Layer 3 of a small transformer language model trained on English Wikipedia (8 layers, counted from 0, width 128).
A neuron's activation on a vector x is ReLU(gate . x) times (in . x), where the dot is the dot product.
The model reads these tokens: "an" "ad" "ian" " J" "am" "es" " L" "it" "t" "le" "," " a" " s" "ell" "er" " of"

The vector x that enters this layer's MLP at each token. A number n stands for (n - 500) times 0.0088.
0 "an": 516,641,557,551,375,469,547,514,425,418,549,351,656,449,503,384,369,405,717,528,565,602,362,493,688,559,547,435,492,522,617,464,485,398,524,529,783,734,439,680,517,358,411,333,450,364,496,504,679,264,411,368,593,596,497,504,651,478,643,571,482,412,455,676,669,635,411,484,495,496,292,482,373,466,487,529,466,506,659,548,541,605,475,433,493,750,119,425,425,519,604,154,387,541,420,474,465,701,496,600,185,518,547,576,672,394,512,473,419,282,514,419,796,365,488,619,503,442,509,570,492,436,443,338,342,458,581,576
1 "ad": 506,368,535,639,556,494,529,426,531,329,560,403,533,451,590,543,431,479,776,453,536,609,389,520,619,691,621,590,478,457,738,548,499,460,538,534,819,763,319,455,593,580,411,278,555,290,649,603,508,354,372,667,564,451,450,480,633,358,669,519,532,495,390,606,553,523,512,546,482,336,417,429,415,448,668,495,559,567,759,595,518,514,431,379,610,700,377,530,560,521,531,437,342,626,437,452,547,730,639,399,365,735,604,604,736,471,463,476,393,334,591,518,782,441,502,605,570,269,353,443,435,358,445,549,375,497,593,427
2 "ian": 533,573,524,568,418,332,595,607,463,411,691,480,685,561,660,358,311,400,724,423,484,540,407,629,664,528,577,484,428,401,784,415,395,407,517,564,776,602,484,494,465,428,497,356,504,514,569,582,630,424,417,236,433,480,437,486,495,400,589,584,470,580,518,561,484,638,482,353,445,518,347,505,366,383,531,716,491,405,595,586,437,667,502,375,608,428,239,302,212,328,472,224,440,453,197,449,463,598,563,656,392,518,414,500,755,380,799,538,458,507,430,414,718,465,404,501,537,408,482,587,599,403,456,469,216,514,570,555
3 " J": 493,529,491,565,440,403,415,330,296,429,441,362,590,373,518,508,669,356,810,351,601,887,580,492,536,490,646,468,492,486,534,600,502,635,556,439,392,647,704,493,407,444,349,221,445,433,374,352,542,508,452,481,634,601,387,631,689,206,553,425,283,543,648,431,506,652,458,494,428,305,461,432,319,560,766,770,605,213,495,484,353,715,564,462,660,520,475,417,518,401,643,275,514,496,499,632,414,615,525,638,586,519,282,489,976,476,743,354,499,353,703,357,646,640,563,624,417,273,295,322,782,480,499,551,452,559,710,558
4 "am": 324,442,633,501,552,469,483,309,473,439,423,269,549,437,552,499,645,448,567,273,628,471,338,523,528,525,549,398,360,541,628,780,494,276,656,618,581,539,430,784,682,434,450,312,395,313,500,614,456,466,322,361,619,535,496,378,385,502,563,568,488,642,526,542,428,599,342,506,459,250,426,263,458,713,518,494,579,557,340,515,539,656,633,442,713,453,429,441,712,562,564,375,424,668,731,610,515,634,434,520,553,539,385,408,337,456,597,287,246,331,718,317,722,640,583,526,803,469,498,405,473,226,391,663,429,496,637,528
5 "es": 506,384,576,543,576,372,486,336,529,448,292,367,498,617,527,327,573,515,695,291,598,528,460,571,595,366,577,447,632,338,561,711,579,528,542,370,637,567,371,428,441,392,550,596,307,401,548,574,645,434,126,572,625,628,325,426,546,568,644,563,506,549,584,622,524,711,536,462,586,348,514,293,555,503,603,569,478,392,579,586,462,357,630,426,498,567,351,414,547,486,521,339,407,457,571,521,496,645,391,455,386,586,405,505,598,566,542,349,463,312,490,474,725,410,538,379,467,366,557,490,588,344,404,483,351,471,650,439
6 " L": 642,377,493,303,319,444,468,498,354,310,564,347,427,623,570,447,442,323,720,458,433,754,440,391,373,519,541,490,271,419,539,628,465,616,716,459,405,605,487,417,436,455,290,366,516,385,321,530,473,463,429,562,612,624,438,284,547,117,635,484,393,594,545,507,516,570,275,662,526,233,385,315,516,800,639,603,619,301,459,626,332,535,657,430,388,629,567,306,355,321,432,323,209,496,309,585,306,727,518,802,605,555,500,467,758,438,517,315,406,283,585,473,668,583,548,534,638,346,389,381,716,652,611,499,715,366,755,523
7 "it": 553,384,451,423,441,381,557,474,416,397,617,295,642,369,595,440,439,582,616,524,504,421,457,640,822,560,660,620,562,444,593,705,494,595,578,290,656,238,417,416,532,483,394,528,589,228,434,341,655,512,176,584,638,506,457,692,517,386,380,597,525,511,682,617,503,420,464,666,540,538,493,496,560,744,533,361,632,457,293,501,487,505,607,654,608,636,461,456,579,411,438,645,607,568,640,449,489,717,529,660,426,418,331,341,458,436,175,509,199,418,809,461,526,396,509,698,497,566,578,311,728,426,473,577,630,409,655,442
8 "t": 536,388,431,451,510,376,592,589,451,336,461,375,342,403,543,376,615,492,594,544,397,493,368,531,602,458,640,564,526,517,632,592,601,452,362,449,701,480,386,376,455,483,619,546,526,254,558,543,441,405,367,503,687,600,367,423,491,423,696,686,345,495,539,561,403,362,372,355,748,289,221,461,694,573,399,499,585,432,350,461,599,459,505,399,649,503,428,470,674,349,731,522,365,507,533,517,504,628,577,539,476,635,405,523,477,492,411,346,414,284,572,389,613,498,500,595,537,498,444,521,685,432,439,544,733,463,592,508
9 "le": 701,507,225,547,537,435,618,626,486,426,511,329,487,593,725,342,454,488,645,532,473,468,278,436,540,474,620,551,508,481,583,561,626,293,417,431,604,479,476,396,471,632,574,502,674,354,565,406,494,452,236,388,490,657,364,314,525,471,559,626,519,707,329,615,553,400,393,623,581,332,285,471,555,561,383,288,634,409,402,395,464,521,606,351,490,442,285,397,521,562,514,451,656,367,508,516,330,569,687,454,427,688,385,446,478,366,501,347,386,572,504,514,589,605,629,358,517,535,560,610,632,496,637,531,510,521,606,499
10 ",": 448,433,380,541,435,372,712,564,356,535,520,330,537,579,524,495,557,483,623,561,489,485,357,456,559,331,748,552,622,594,547,512,254,297,656,183,671,420,626,514,469,516,555,339,493,181,581,517,498,582,456,525,561,646,504,568,629,453,695,441,396,417,561,552,542,608,575,497,641,448,356,316,362,470,606,476,444,247,476,376,575,440,414,350,544,453,529,350,576,445,392,394,589,582,442,639,240,579,496,485,403,541,557,648,714,352,579,447,476,363,600,365,599,782,546,321,492,513,503,746,832,413,460,443,482,311,554,302
11 " a": 491,735,467,516,415,402,495,537,564,437,636,396,595,526,497,366,538,414,670,404,449,440,316,458,662,398,661,477,624,400,582,650,402,476,447,360,614,265,337,495,609,588,428,359,575,475,467,466,496,542,355,699,486,772,451,434,422,295,640,568,298,609,397,476,397,598,326,505,484,450,242,309,381,433,761,506,653,411,554,517,390,396,597,441,565,647,489,294,630,354,519,536,620,517,588,596,274,722,452,562,694,435,491,440,709,86,745,601,398,356,485,324,423,703,346,248,462,586,502,346,666,517,700,461,684,417,614,353
12 " s": 540,402,119,513,332,450,382,597,293,474,608,274,501,417,498,335,620,435,602,469,439,557,341,486,592,418,452,653,481,464,494,581,219,484,852,489,444,236,527,391,401,540,457,430,561,521,395,570,482,640,222,643,559,474,368,512,482,326,697,478,362,678,567,658,332,621,439,525,265,193,474,631,373,460,688,365,452,394,365,549,557,409,633,245,670,559,472,424,550,482,486,562,546,393,578,570,454,861,498,451,596,623,455,380,653,202,661,493,168,363,611,426,540,536,386,416,635,549,258,393,961,597,409,616,661,550,559,284
13 "ell": 601,497,341,426,595,375,493,415,386,706,586,372,649,545,469,384,429,785,694,624,620,503,406,564,691,522,468,456,376,529,457,679,583,528,412,440,638,472,413,555,415,452,348,299,439,311,472,448,697,610,347,419,290,613,462,434,522,344,620,556,514,567,592,514,497,526,267,662,746,367,555,549,483,546,625,453,552,522,300,486,459,528,469,374,642,608,367,461,736,547,317,570,375,603,315,287,426,708,685,604,652,499,516,350,494,462,438,341,390,215,490,478,350,417,632,764,343,367,477,481,832,530,441,578,620,452,529,502
14 "er": 594,541,392,528,436,501,421,518,547,552,458,346,571,635,572,303,391,487,589,577,530,632,265,622,636,432,531,445,644,320,557,645,393,337,435,689,613,669,513,402,427,415,500,299,422,294,462,378,518,436,384,449,507,312,479,493,429,584,576,457,515,665,443,560,515,407,439,312,680,450,427,551,518,498,547,346,427,469,321,640,356,509,478,528,586,517,406,627,497,445,559,469,299,343,450,453,198,676,560,712,273,598,332,389,734,330,460,442,286,475,455,505,466,480,574,379,282,447,706,404,639,393,435,416,331,484,591,322
15 " of": 620,631,489,462,489,385,402,546,406,576,514,464,437,354,492,458,513,402,600,413,415,560,456,538,712,387,577,445,630,401,423,669,474,383,649,524,655,604,449,459,317,584,468,251,485,333,550,501,449,518,530,510,472,495,324,547,479,318,731,573,317,613,430,477,343,458,349,514,539,645,545,460,460,449,631,493,527,403,326,699,398,558,501,453,472,591,426,428,552,337,319,372,464,350,469,403,359,699,427,733,468,476,547,467,607,247,407,420,286,333,465,389,379,561,501,291,642,358,449,509,647,429,596,635,508,360,617,461

Each question shows the input weights of one neuron of the MLP. A number n stands for (n - 500) times 0.002.

n64 gate: 436,587,566,428,677,435,507,475,507,688,408,562,599,240,529,625,427,709,440,459,557,636,585,503,370,557,362,463,419,566,375,497,668,423,397,591,382,631,465,525,605,581,338,234,493,589,387,451,503,468,438,487,733,595,311,350,500,325,510,503,503,524,456,819,483,410,412,368,719,538,371,842,626,432,709,673,350,618,473,633,402,633,550,398,594,507,605,494,393,478,389,516,523,462,451,572,582,582,411,451,563,638,722,413,494,577,481,608,454,462,337,448,607,445,394,594,513,476,503,510,515,563,559,543,278,540,526,480
n64 in: 340,611,453,435,400,755,604,401,506,618,565,423,462,630,463,491,605,419,418,491,602,506,342,517,477,630,406,515,517,762,394,492,535,365,627,210,392,532,417,457,461,458,527,570,488,491,558,547,482,546,515,503,444,599,535,506,437,312,500,341,435,536,548,611,473,668,573,600,598,475,582,636,642,481,537,667,654,417,494,619,468,611,444,580,665,457,444,640,365,718,458,669,724,451,459,488,526,601,409,559,511,552,433,587,549,547,500,551,642,401,494,535,592,439,491,630,559,385,432,687,487,574,670,576,575,410,509,433
On which three tokens does it fire most, strongest first? 13 "ell", 3 " J", 6 " L"

n235 gate: 486,642,519,514,461,645,438,445,492,569,549,523,535,570,529,300,550,542,539,531,366,564,689,572,565,447,377,531,618,414,458,529,484,497,663,438,608,511,546,614,416,395,534,387,477,484,547,599,350,304,513,417,313,500,683,532,356,497,476,451,622,634,489,570,475,521,495,416,555,534,472,529,643,476,524,445,622,521,335,376,579,466,437,595,583,517,411,386,557,440,235,551,561,466,552,464,578,387,445,495,542,556,468,621,540,569,495,503,492,571,423,435,517,675,541,463,552,592,347,579,407,486,557,560,561,511,144,495
n235 in: 398,674,404,515,439,431,588,338,455,497,541,476,462,446,381,429,654,452,500,497,458,577,494,336,529,389,500,479,620,451,536,556,372,534,517,593,735,471,454,585,452,371,410,563,430,602,526,531,539,448,382,366,432,609,494,616,449,497,454,624,523,434,381,369,473,609,324,350,559,562,530,540,638,490,486,527,506,541,432,562,462,525,565,444,111,451,483,511,514,542,239,436,402,476,482,591,731,412,421,639,545,574,416,572,359,416,472,503,518,561,314,598,512,445,500,522,591,623,383,549,310,662,625,471,477,613,380,387
On which token does it fire most, and how strongly? 15 " of", at about 2.7

n246 gate: 582,534,446,482,544,688,432,510,444,492,392,587,312,385,468,691,524,530,403,267,642,432,414,527,390,355,160,619,372,538,385,472,598,620,678,530,388,446,428,248,515,425,652,457,364,465,510,349,492,571,625,482,553,590,289,575,419,653,468,650,522,215,610,500,264,422,596,348,682,364,534,621,413,614,493,749,510,465,518,434,175,437,299,476,529,368,252,696,507,424,493,314,526,586,504,446,550,451,554,518,510,659,317,393,636,277,609,619,471,420,445,432,719,550,409,631,445,611,507,435,404,391,604,367,468,511,282,478
n246 in: 552,513,456,416,612,374,310,494,566,546,385,493,446,604,441,725,432,455,662,504,656,598,497,525,460,517,693,423,467,581,409,613,429,622,537,503,507,611,404,680,292,631,510,467,359,785,473,616,588,577,657,612,407,425,520,614,378,573,450,644,385,517,507,407,507,460,527,455,268,877,730,691,500,644,553,384,371,588,350,565,490,461,473,431,648,451,567,397,406,630,555,443,565,489,463,649,376,458,595,621,266,497,557,480,527,371,457,278,357,341,298,483,595,353,531,616,680,532,385,537,419,500,311,513,550,552,480,544
On which token does it fire most, and how strongly? 3 " J", at about 0.44

n71 gate: 424,424,354,422,377,573,529,366,452,740,423,542,444,401,425,372,425,481,732,384,518,331,664,442,381,213,342,474,448,428,545,580,394,548,500,478,443,432,239,584,532,497,494,380,448,500,424,443,381,442,460,710,493,437,466,349,506,543,436,567,497,541,491,481,539,488,635,727,597,452,439,428,563,578,403,503,485,591,509,368,574,395,462,578,494,435,494,473,500,569,491,457,660,442,522,317,546,593,481,608,458,761,518,384,531,543,567,608,737,581,645,837,682,328,531,485,603,641,441,469,554,516,596,395,540,449,403,528
n71 in: 529,438,474,647,647,384,380,580,746,327,574,557,491,435,664,612,566,468,439,688,577,454,402,468,568,459,488,574,500,437,621,503,535,394,489,199,625,594,485,597,580,516,518,506,566,542,497,497,542,503,554,632,488,594,409,394,576,452,542,476,526,612,351,544,628,475,347,597,375,345,605,437,538,550,472,506,470,607,613,619,428,689,520,372,626,512,566,492,363,569,406,509,512,599,341,483,540,438,325,483,525,455,819,633,401,578,391,394,584,626,564,497,641,483,561,508,587,585,549,537,634,404,437,543,427,559,486,563
On which three tokens does it fire most, strongest first? 9 "le", 5 "es", 6 " L"

n121 gate: 605,718,463,456,474,411,481,434,407,500,432,500,435,558,376,530,503,599,369,758,631,663,568,532,623,506,397,551,485,396,417,491,646,491,451,580,437,423,601,367,573,550,545,116,549,645,466,783,691,377,472,536,608,449,534,429,436,445,503,418,633,350,481,449,545,634,469,590,525,482,599,546,509,344,597,554,577,595,663,541,413,455,519,599,468,341,469,438,467,572,575,546,478,277,581,441,639,632,438,655,644,582,315,586,610,529,506,624,538,419,487,436,571,561,619,432,682,539,684,584,343,500,441,531,409,576,288,426
n121 in: 384,578,595,668,595,602,481,482,333,487,241,452,564,459,613,539,388,616,594,583,615,523,538,537,524,330,497,636,332,635,610,544,491,455,506,362,491,360,436,601,525,517,365,440,682,669,368,641,627,361,542,488,529,632,639,573,563,437,512,344,543,318,385,637,487,461,500,440,376,559,483,516,667,500,703,512,535,724,590,562,408,553,451,518,369,503,594,500,400,553,373,555,506,427,611,384,527,598,469,314,535,575,345,617,515,429,374,513,623,349,218,545,458,530,596,380,478,617,525,543,573,380,534,649,437,538,512,683
On which token does it fire most? 0 "an"

n186 gate: 510,474,398,317,462,507,793,454,549,579,463,694,259,640,572,523,542,587,536,440,278,576,651,449,366,573,439,437,613,443,500,497,493,579,577,430,619,513,493,503,584,634,309,369,493,451,479,424,465,530,701,397,486,582,544,645,368,423,640,372,618,486,510,510,447,563,473,654,418,546,573,496,473,596,497,607,439,448,644,565,514,707,634,293,438,641,588,672,614,366,350,544,397,405,132,265,392,496,442,537,484,341,439,467,302,668,550,396,466,578,455,738,716,470,613,458,541,654,350,436,460,740,564,561,377,531,595,612
n186 in: 320,462,497,325,592,374,669,432,417,611,621,704,453,635,752,497,351,593,396,686,461,364,406,560,507,760,473,503,464,571,632,632,419,398,712,510,438,292,652,598,514,405,507,220,423,366,400,511,468,443,487,361,436,565,310,467,395,407,440,557,450,469,548,355,577,599,563,680,374,656,428,475,456,529,421,558,532,415,473,544,476,552,697,458,404,458,399,654,487,448,451,641,363,461,815,689,697,521,595,597,510,619,677,540,547,629,404,465,520,337,486,414,595,490,558,464,646,543,541,732,531,578,436,336,388,493,381,446
On which token does it fire most? 6 " L"

n247 gate: 354,359,487,477,525,542,479,497,524,570,265,541,324,483,716,393,510,537,452,455,529,559,394,497,552,582,493,397,503,705,568,519,620,542,572,575,526,477,549,436,517,631,384,592,462,471,470,486,231,503,349,717,223,299,474,375,409,536,507,506,447,588,662,500,345,526,785,517,714,497,398,322,714,312,552,557,623,348,587,611,639,664,383,436,551,562,738,614,427,494,471,487,836,472,334,600,641,448,437,477,526,526,464,480,546,565,458,663,507,653,540,503,535,693,456,535,480,570,417,685,628,339,639,530,529,388,467,550
n247 in: 462,435,494,509,586,491,533,431,413,579,522,555,431,416,491,619,671,577,497,562,491,424,477,283,361,423,497,603,491,529,426,715,559,451,629,446,515,475,477,452,340,600,497,519,611,527,497,614,325,472,534,359,444,335,537,469,588,460,494,441,677,446,315,551,247,620,608,670,355,443,608,402,544,558,503,427,551,762,554,674,459,660,393,491,697,350,522,429,590,452,542,429,513,474,400,375,379,384,509,450,377,674,423,488,500,541,622,519,302,363,462,574,562,602,639,554,421,748,431,674,537,484,746,590,417,213,453,565
On which two tokens does it fire most, strongest first? 10 ",", 9 "le"

n232 gate: 491,528,453,518,525,576,408,537,430,522,465,580,577,406,595,445,531,382,517,494,497,578,384,550,483,500,512,543,419,444,342,514,521,696,448,315,618,632,301,469,691,391,536,582,336,658,569,424,571,506,678,483,441,597,477,482,647,517,361,550,453,564,651,521,448,654,553,600,443,574,442,506,437,532,566,530,458,610,398,303,426,469,548,729,593,454,556,556,472,503,543,547,533,383,467,604,348,344,657,479,637,326,553,424,445,450,442,597,423,574,596,459,654,772,365,738,366,375,375,650,440,414,373,474,581,591,610,597
n232 in: 468,578,455,653,699,514,459,495,655,515,526,521,739,506,737,536,552,520,407,447,642,516,668,596,525,296,517,309,439,640,318,508,611,503,506,698,547,455,497,500,602,631,599,492,423,390,408,515,414,363,413,453,440,508,534,573,555,402,601,500,582,515,404,575,633,584,421,412,414,552,489,548,514,615,581,607,703,667,600,618,596,456,592,283,558,530,486,649,606,445,544,559,535,550,560,412,534,521,651,449,407,544,475,346,565,537,489,590,491,533,471,464,595,405,566,698,400,536,546,418,505,506,565,492,330,485,500,429
On which token does it fire most, and how strongly? 3 " J", at about 2.8

n20 gate: 426,482,459,591,370,541,471,611,582,520,525,503,586,571,463,621,511,344,495,434,463,396,357,523,266,429,370,511,516,523,457,629,541,500,430,542,468,453,697,594,514,523,582,459,514,513,445,577,489,579,604,349,249,460,593,544,538,318,503,636,439,432,506,261,466,389,495,477,525,479,531,448,545,729,487,483,421,410,528,559,475,620,439,607,475,575,519,574,569,532,694,486,500,520,334,240,560,523,398,580,511,454,421,454,410,400,519,732,561,517,723,459,644,415,707,526,578,412,483,610,530,525,508,481,562,511,564,462
n20 in: 495,427,665,477,364,558,538,488,367,544,508,554,582,349,525,543,351,363,438,527,678,411,401,449,579,445,474,593,586,594,423,623,557,515,331,429,652,495,584,510,370,396,471,536,411,415,588,475,519,556,586,659,549,408,564,546,485,541,485,463,505,479,587,392,409,492,548,394,578,545,490,519,425,626,334,544,476,522,542,456,600,308,625,510,579,497,664,478,623,502,465,589,526,462,838,559,551,423,590,500,470,450,531,513,528,450,432,566,490,554,409,447,586,497,430,379,557,546,526,333,552,399,456,567,550,408,528,462
On which token does it fire most? 4 "am"

n59 gate: 503,642,458,572,414,346,476,534,429,455,507,585,480,436,579,337,412,443,299,541,415,577,814,712,497,453,513,389,343,819,490,441,693,650,558,641,471,549,572,380,537,540,557,422,367,557,591,468,361,616,526,484,590,663,387,659,223,432,285,624,637,604,560,570,646,461,481,443,408,481,549,366,497,471,468,586,484,439,563,503,660,440,516,434,547,347,500,528,528,343,453,672,682,633,398,562,432,541,520,461,484,554,513,474,452,634,538,503,332,445,523,639,626,416,490,334,579,618,326,734,476,523,360,578,423,236,467,399
n59 in: 454,500,578,352,500,435,566,494,369,542,687,535,585,571,521,550,517,664,657,340,422,406,422,415,467,444,618,369,488,275,338,448,642,553,547,546,409,614,500,520,435,398,426,482,566,553,323,429,456,572,548,606,625,451,443,422,459,655,432,366,557,559,565,500,381,444,404,447,360,645,460,395,348,609,515,472,359,553,473,482,615,234,460,594,614,349,512,388,471,407,573,485,503,522,588,327,452,631,470,506,480,660,509,438,613,398,414,320,512,620,448,393,522,509,414,353,436,363,445,395,206,689,322,422,536,463,633,551
On which token does it fire most? 12 " s"

n282 gate: 460,567,601,576,593,489,550,600,297,485,455,591,359,607,489,742,560,367,568,614,638,426,483,548,597,526,379,358,525,686,474,452,452,426,494,653,470,450,337,361,370,373,532,528,471,511,505,588,319,436,583,624,509,394,553,514,365,672,608,519,624,286,448,583,506,672,458,572,500,448,597,583,415,651,643,588,532,457,483,369,576,413,577,451,592,433,396,500,532,573,465,612,483,611,483,559,455,515,573,489,573,544,589,434,447,503,574,506,647,509,457,375,653,714,782,433,531,440,441,494,490,500,461,539,608,529,540,542
n282 in: 427,411,384,433,484,432,636,476,426,596,490,621,665,612,400,522,350,563,502,490,476,435,487,507,607,515,391,457,611,412,503,545,522,481,628,624,550,652,503,615,601,451,432,473,461,651,484,545,403,490,710,401,570,483,405,512,421,456,485,540,512,540,470,570,467,558,488,444,520,393,502,572,515,500,495,563,636,524,443,438,520,548,366,271,523,760,571,476,547,621,533,627,485,536,483,426,432,520,463,350,464,452,551,488,568,537,558,422,679,516,530,583,577,481,652,413,418,435,572,561,358,545,456,598,548,503,522,576
On which two tokens does it fire most, strongest first? 4 "am", 1 "ad"

n318 gate: 383,603,500,454,565,433,417,473,674,467,340,437,483,421,553,603,577,521,522,509,305,492,538,283,497,609,431,376,469,590,356,385,431,405,534,403,469,310,560,597,535,745,588,576,422,586,418,472,449,441,590,559,576,440,559,429,581,531,596,549,329,737,555,494,521,607,429,576,462,511,604,497,540,525,592,378,288,463,468,711,600,373,575,456,401,396,469,448,380,591,503,625,558,643,675,617,517,583,526,531,613,419,358,604,463,513,497,650,638,608,598,418,485,508,405,541,471,385,451,534,487,537,591,383,517,485,537,298
n318 in: 388,527,382,357,595,542,333,415,654,567,311,479,563,420,450,419,591,462,646,500,478,355,444,465,579,615,503,376,503,563,305,390,443,489,545,424,458,443,380,486,255,503,535,619,491,525,544,442,530,271,619,393,564,561,579,426,458,444,472,484,543,565,447,588,583,630,452,518,671,597,554,470,497,347,637,674,505,378,596,671,560,389,431,447,547,476,440,453,401,492,332,605,523,488,546,466,526,452,497,740,622,377,389,683,443,564,620,488,546,572,500,353,329,531,367,574,399,518,460,514,537,410,617,460,621,497,474,300
On which token does it fire most? 11 " a"

n181 gate: 526,746,417,455,542,598,416,497,487,493,468,711,294,510,696,572,475,497,485,457,694,371,503,584,421,493,638,364,658,527,497,485,532,315,383,270,310,462,332,556,355,548,655,633,366,581,393,445,557,468,595,594,330,559,506,433,340,500,686,464,609,319,677,651,537,626,500,559,442,571,569,342,497,486,459,546,674,563,571,529,500,543,536,590,461,473,593,567,644,417,488,315,503,467,436,629,405,470,506,570,602,528,490,185,418,485,701,437,519,564,484,522,383,452,568,337,452,408,571,551,482,510,388,344,553,467,722,711
n181 in: 559,452,773,644,486,444,484,575,587,360,539,469,732,444,453,515,367,663,526,562,517,415,332,542,580,392,542,497,329,547,497,572,166,532,586,599,582,590,506,587,370,415,263,503,547,617,608,622,606,539,518,594,554,535,589,491,641,494,403,486,446,617,347,653,366,438,580,679,309,454,534,431,539,592,406,436,434,379,594,458,566,488,530,494,570,284,443,308,359,595,587,414,555,434,422,479,557,450,455,368,488,538,524,651,660,520,303,386,449,538,445,414,588,444,561,466,412,532,575,449,555,564,587,602,418,525,349,551
On which token does it fire most, and how strongly? 5 "es", at about 1.7

n57 gate: 245,612,450,385,465,567,503,461,452,454,497,464,447,519,397,421,422,538,575,342,479,258,661,541,546,494,466,423,436,820,452,467,488,597,702,570,491,423,382,494,484,541,382,568,438,497,435,583,458,325,598,451,572,464,491,577,558,356,500,479,422,663,554,465,574,466,497,625,513,551,573,360,509,554,485,516,562,429,591,632,407,401,506,672,554,396,596,524,339,739,410,688,563,549,694,382,343,616,375,574,650,378,358,726,445,616,445,599,284,487,387,405,324,426,509,589,635,599,534,646,523,453,382,324,445,443,553,385
n57 in: 458,383,345,503,530,556,526,530,497,630,604,536,319,402,439,488,515,412,497,608,442,500,389,580,456,289,414,503,413,656,445,352,510,318,677,503,383,632,470,460,558,527,837,641,550,463,457,391,457,553,547,645,440,579,431,578,509,681,313,715,626,416,397,429,421,506,569,467,398,497,538,556,570,445,389,856,620,476,433,513,528,457,695,613,532,523,437,461,364,482,418,503,407,500,563,627,359,674,399,541,506,382,538,466,406,571,290,568,417,520,366,391,371,538,622,488,624,440,506,450,381,369,639,695,584,306,633,516
On which token does it fire most, and how strongly? 15 " of", at about 1.4

n100 gate: 496,724,641,606,513,564,518,414,454,565,438,475,600,447,567,349,497,623,427,489,384,513,447,600,524,281,500,422,524,442,475,585,469,557,439,165,370,476,713,500,454,442,278,602,410,773,280,570,493,490,415,429,456,487,517,517,379,578,662,727,517,662,342,535,550,635,436,306,431,718,567,392,611,316,614,542,601,448,573,455,579,683,372,310,423,446,473,405,622,543,550,452,664,561,483,724,326,454,393,657,480,399,486,314,629,631,356,666,708,514,382,446,486,554,587,559,382,555,390,562,295,652,411,377,601,430,583,548
n100 in: 374,587,448,595,395,500,449,541,376,474,270,500,515,620,536,518,402,446,518,427,503,474,494,558,627,566,558,408,443,494,576,426,287,572,582,519,584,613,594,560,288,506,346,391,410,515,661,606,567,500,442,620,276,376,585,537,560,449,503,666,463,535,440,585,503,582,424,241,457,479,555,429,311,621,596,300,497,523,602,357,393,527,478,646,397,490,353,482,606,479,559,595,600,817,392,639,558,522,488,390,503,428,607,603,418,422,449,620,673,755,372,415,516,661,450,644,519,399,268,503,472,627,555,482,437,519,611,497
On which three tokens does it fire most, strongest first? 11 " a", 3 " J", 2 "ian"

n222 gate: 397,604,463,457,506,681,625,545,445,542,477,563,470,459,581,497,227,428,567,670,307,353,479,603,559,404,373,500,562,237,541,513,490,643,687,397,455,550,609,484,569,601,497,622,580,730,310,496,580,428,348,490,493,503,500,603,533,401,398,377,294,616,548,541,548,503,599,603,456,468,497,486,530,536,383,331,386,365,163,429,510,419,490,529,398,330,629,541,375,490,577,414,260,528,523,523,583,362,584,659,529,582,447,687,520,615,614,555,692,549,365,747,476,503,554,388,631,408,601,341,598,406,374,238,536,555,631,556
n222 in: 321,546,560,744,531,503,541,593,690,478,335,525,542,363,386,429,471,590,404,387,459,661,403,710,330,364,418,553,426,620,693,584,708,568,482,497,573,383,573,447,423,531,593,518,450,664,573,536,371,518,604,385,353,430,375,563,512,473,461,449,617,355,497,288,544,521,423,497,549,607,554,706,585,543,476,460,615,441,448,415,494,582,619,345,445,443,317,624,350,488,497,374,512,409,666,573,446,497,554,602,538,355,401,497,545,506,556,506,694,453,390,301,494,530,537,425,473,369,545,551,447,518,317,485,405,688,536,527
On which token does it fire most? 2 "ian"

n104 gate: 482,467,600,529,514,692,670,508,503,737,552,515,609,491,625,486,348,482,450,527,597,570,455,468,449,603,537,473,469,374,462,418,359,620,497,518,442,432,627,386,524,384,359,412,659,455,479,555,443,475,333,486,348,450,753,363,363,588,494,560,660,432,482,523,408,528,557,287,526,423,449,515,454,607,626,468,555,538,372,567,423,547,604,464,369,596,506,478,577,621,486,637,558,159,719,517,511,381,422,451,558,492,466,489,560,580,377,468,465,419,526,548,515,489,517,519,633,521,266,651,547,474,695,540,410,518,442,517
n104 in: 470,397,634,450,439,371,613,586,605,356,379,466,507,645,452,444,400,386,626,467,519,465,602,509,380,505,683,487,451,435,423,585,517,428,471,609,572,576,534,311,457,614,586,365,570,483,522,388,631,400,532,531,497,510,615,569,469,463,563,608,599,642,500,369,467,527,564,528,590,622,454,490,610,538,556,625,392,441,492,520,708,534,330,582,550,534,399,469,581,421,595,446,548,639,393,485,478,592,483,589,524,568,554,614,517,581,493,528,502,588,482,451,500,502,553,398,537,500,373,520,439,345,581,488,444,475,430,446
On which token does it fire most? 14 "er"

n316 gate: 586,538,569,203,547,426,731,326,513,672,444,523,397,384,285,482,623,449,563,526,455,488,516,468,608,590,491,490,337,444,477,443,603,628,528,641,455,633,510,512,561,465,586,485,497,621,354,473,500,291,700,527,639,464,636,423,311,380,571,465,447,436,516,580,426,356,528,522,673,374,477,559,620,463,515,329,438,231,412,569,491,352,456,458,557,263,224,583,398,509,452,463,604,532,494,522,472,477,666,432,452,372,444,583,583,485,494,394,601,634,472,417,415,626,408,419,588,384,525,391,520,481,547,339,445,650,277,463
n316 in: 546,472,344,314,438,532,422,448,549,633,443,425,470,389,468,544,425,509,598,432,322,258,385,452,639,614,395,441,503,616,546,480,545,558,509,380,413,530,443,477,475,461,377,373,503,477,465,770,469,379,544,661,617,350,473,384,544,291,512,401,476,571,424,570,550,453,266,435,518,659,584,475,515,510,638,467,417,464,527,433,560,454,497,425,402,422,491,354,554,393,419,536,612,703,245,386,515,553,605,524,514,479,301,662,456,640,556,515,639,522,342,332,744,574,458,560,413,532,473,449,401,458,503,378,471,402,347,524
On which token does it fire most? 8 "t"

n190 gate: 483,417,622,351,285,490,546,464,336,281,473,659,480,657,622,477,438,462,585,461,480,455,511,503,620,559,575,427,510,703,517,503,626,520,297,361,572,375,354,520,604,666,531,544,475,664,552,522,352,517,567,444,522,601,725,503,523,570,637,317,470,298,552,590,644,253,580,615,562,542,563,440,165,567,616,668,555,541,613,479,432,461,411,589,300,553,493,335,636,539,621,527,500,468,378,402,443,318,680,530,552,639,530,373,326,351,238,406,660,546,524,564,365,510,503,594,548,514,507,672,422,377,331,399,646,282,520,429
n190 in: 577,613,387,487,476,522,683,416,283,490,459,503,544,636,366,420,352,291,446,471,669,509,380,479,475,484,500,325,352,414,429,668,560,509,333,587,466,528,526,457,529,432,684,596,497,460,378,598,516,500,398,540,420,575,488,241,249,485,599,500,628,558,590,234,363,571,680,584,395,394,597,464,589,685,733,688,470,730,598,364,603,345,506,673,522,457,441,482,563,470,400,556,567,588,557,528,500,454,513,475,506,571,525,444,463,515,383,365,522,595,468,348,543,522,627,458,595,427,588,616,555,649,419,619,352,484,308,453
On which token does it fire most? 13 "ell"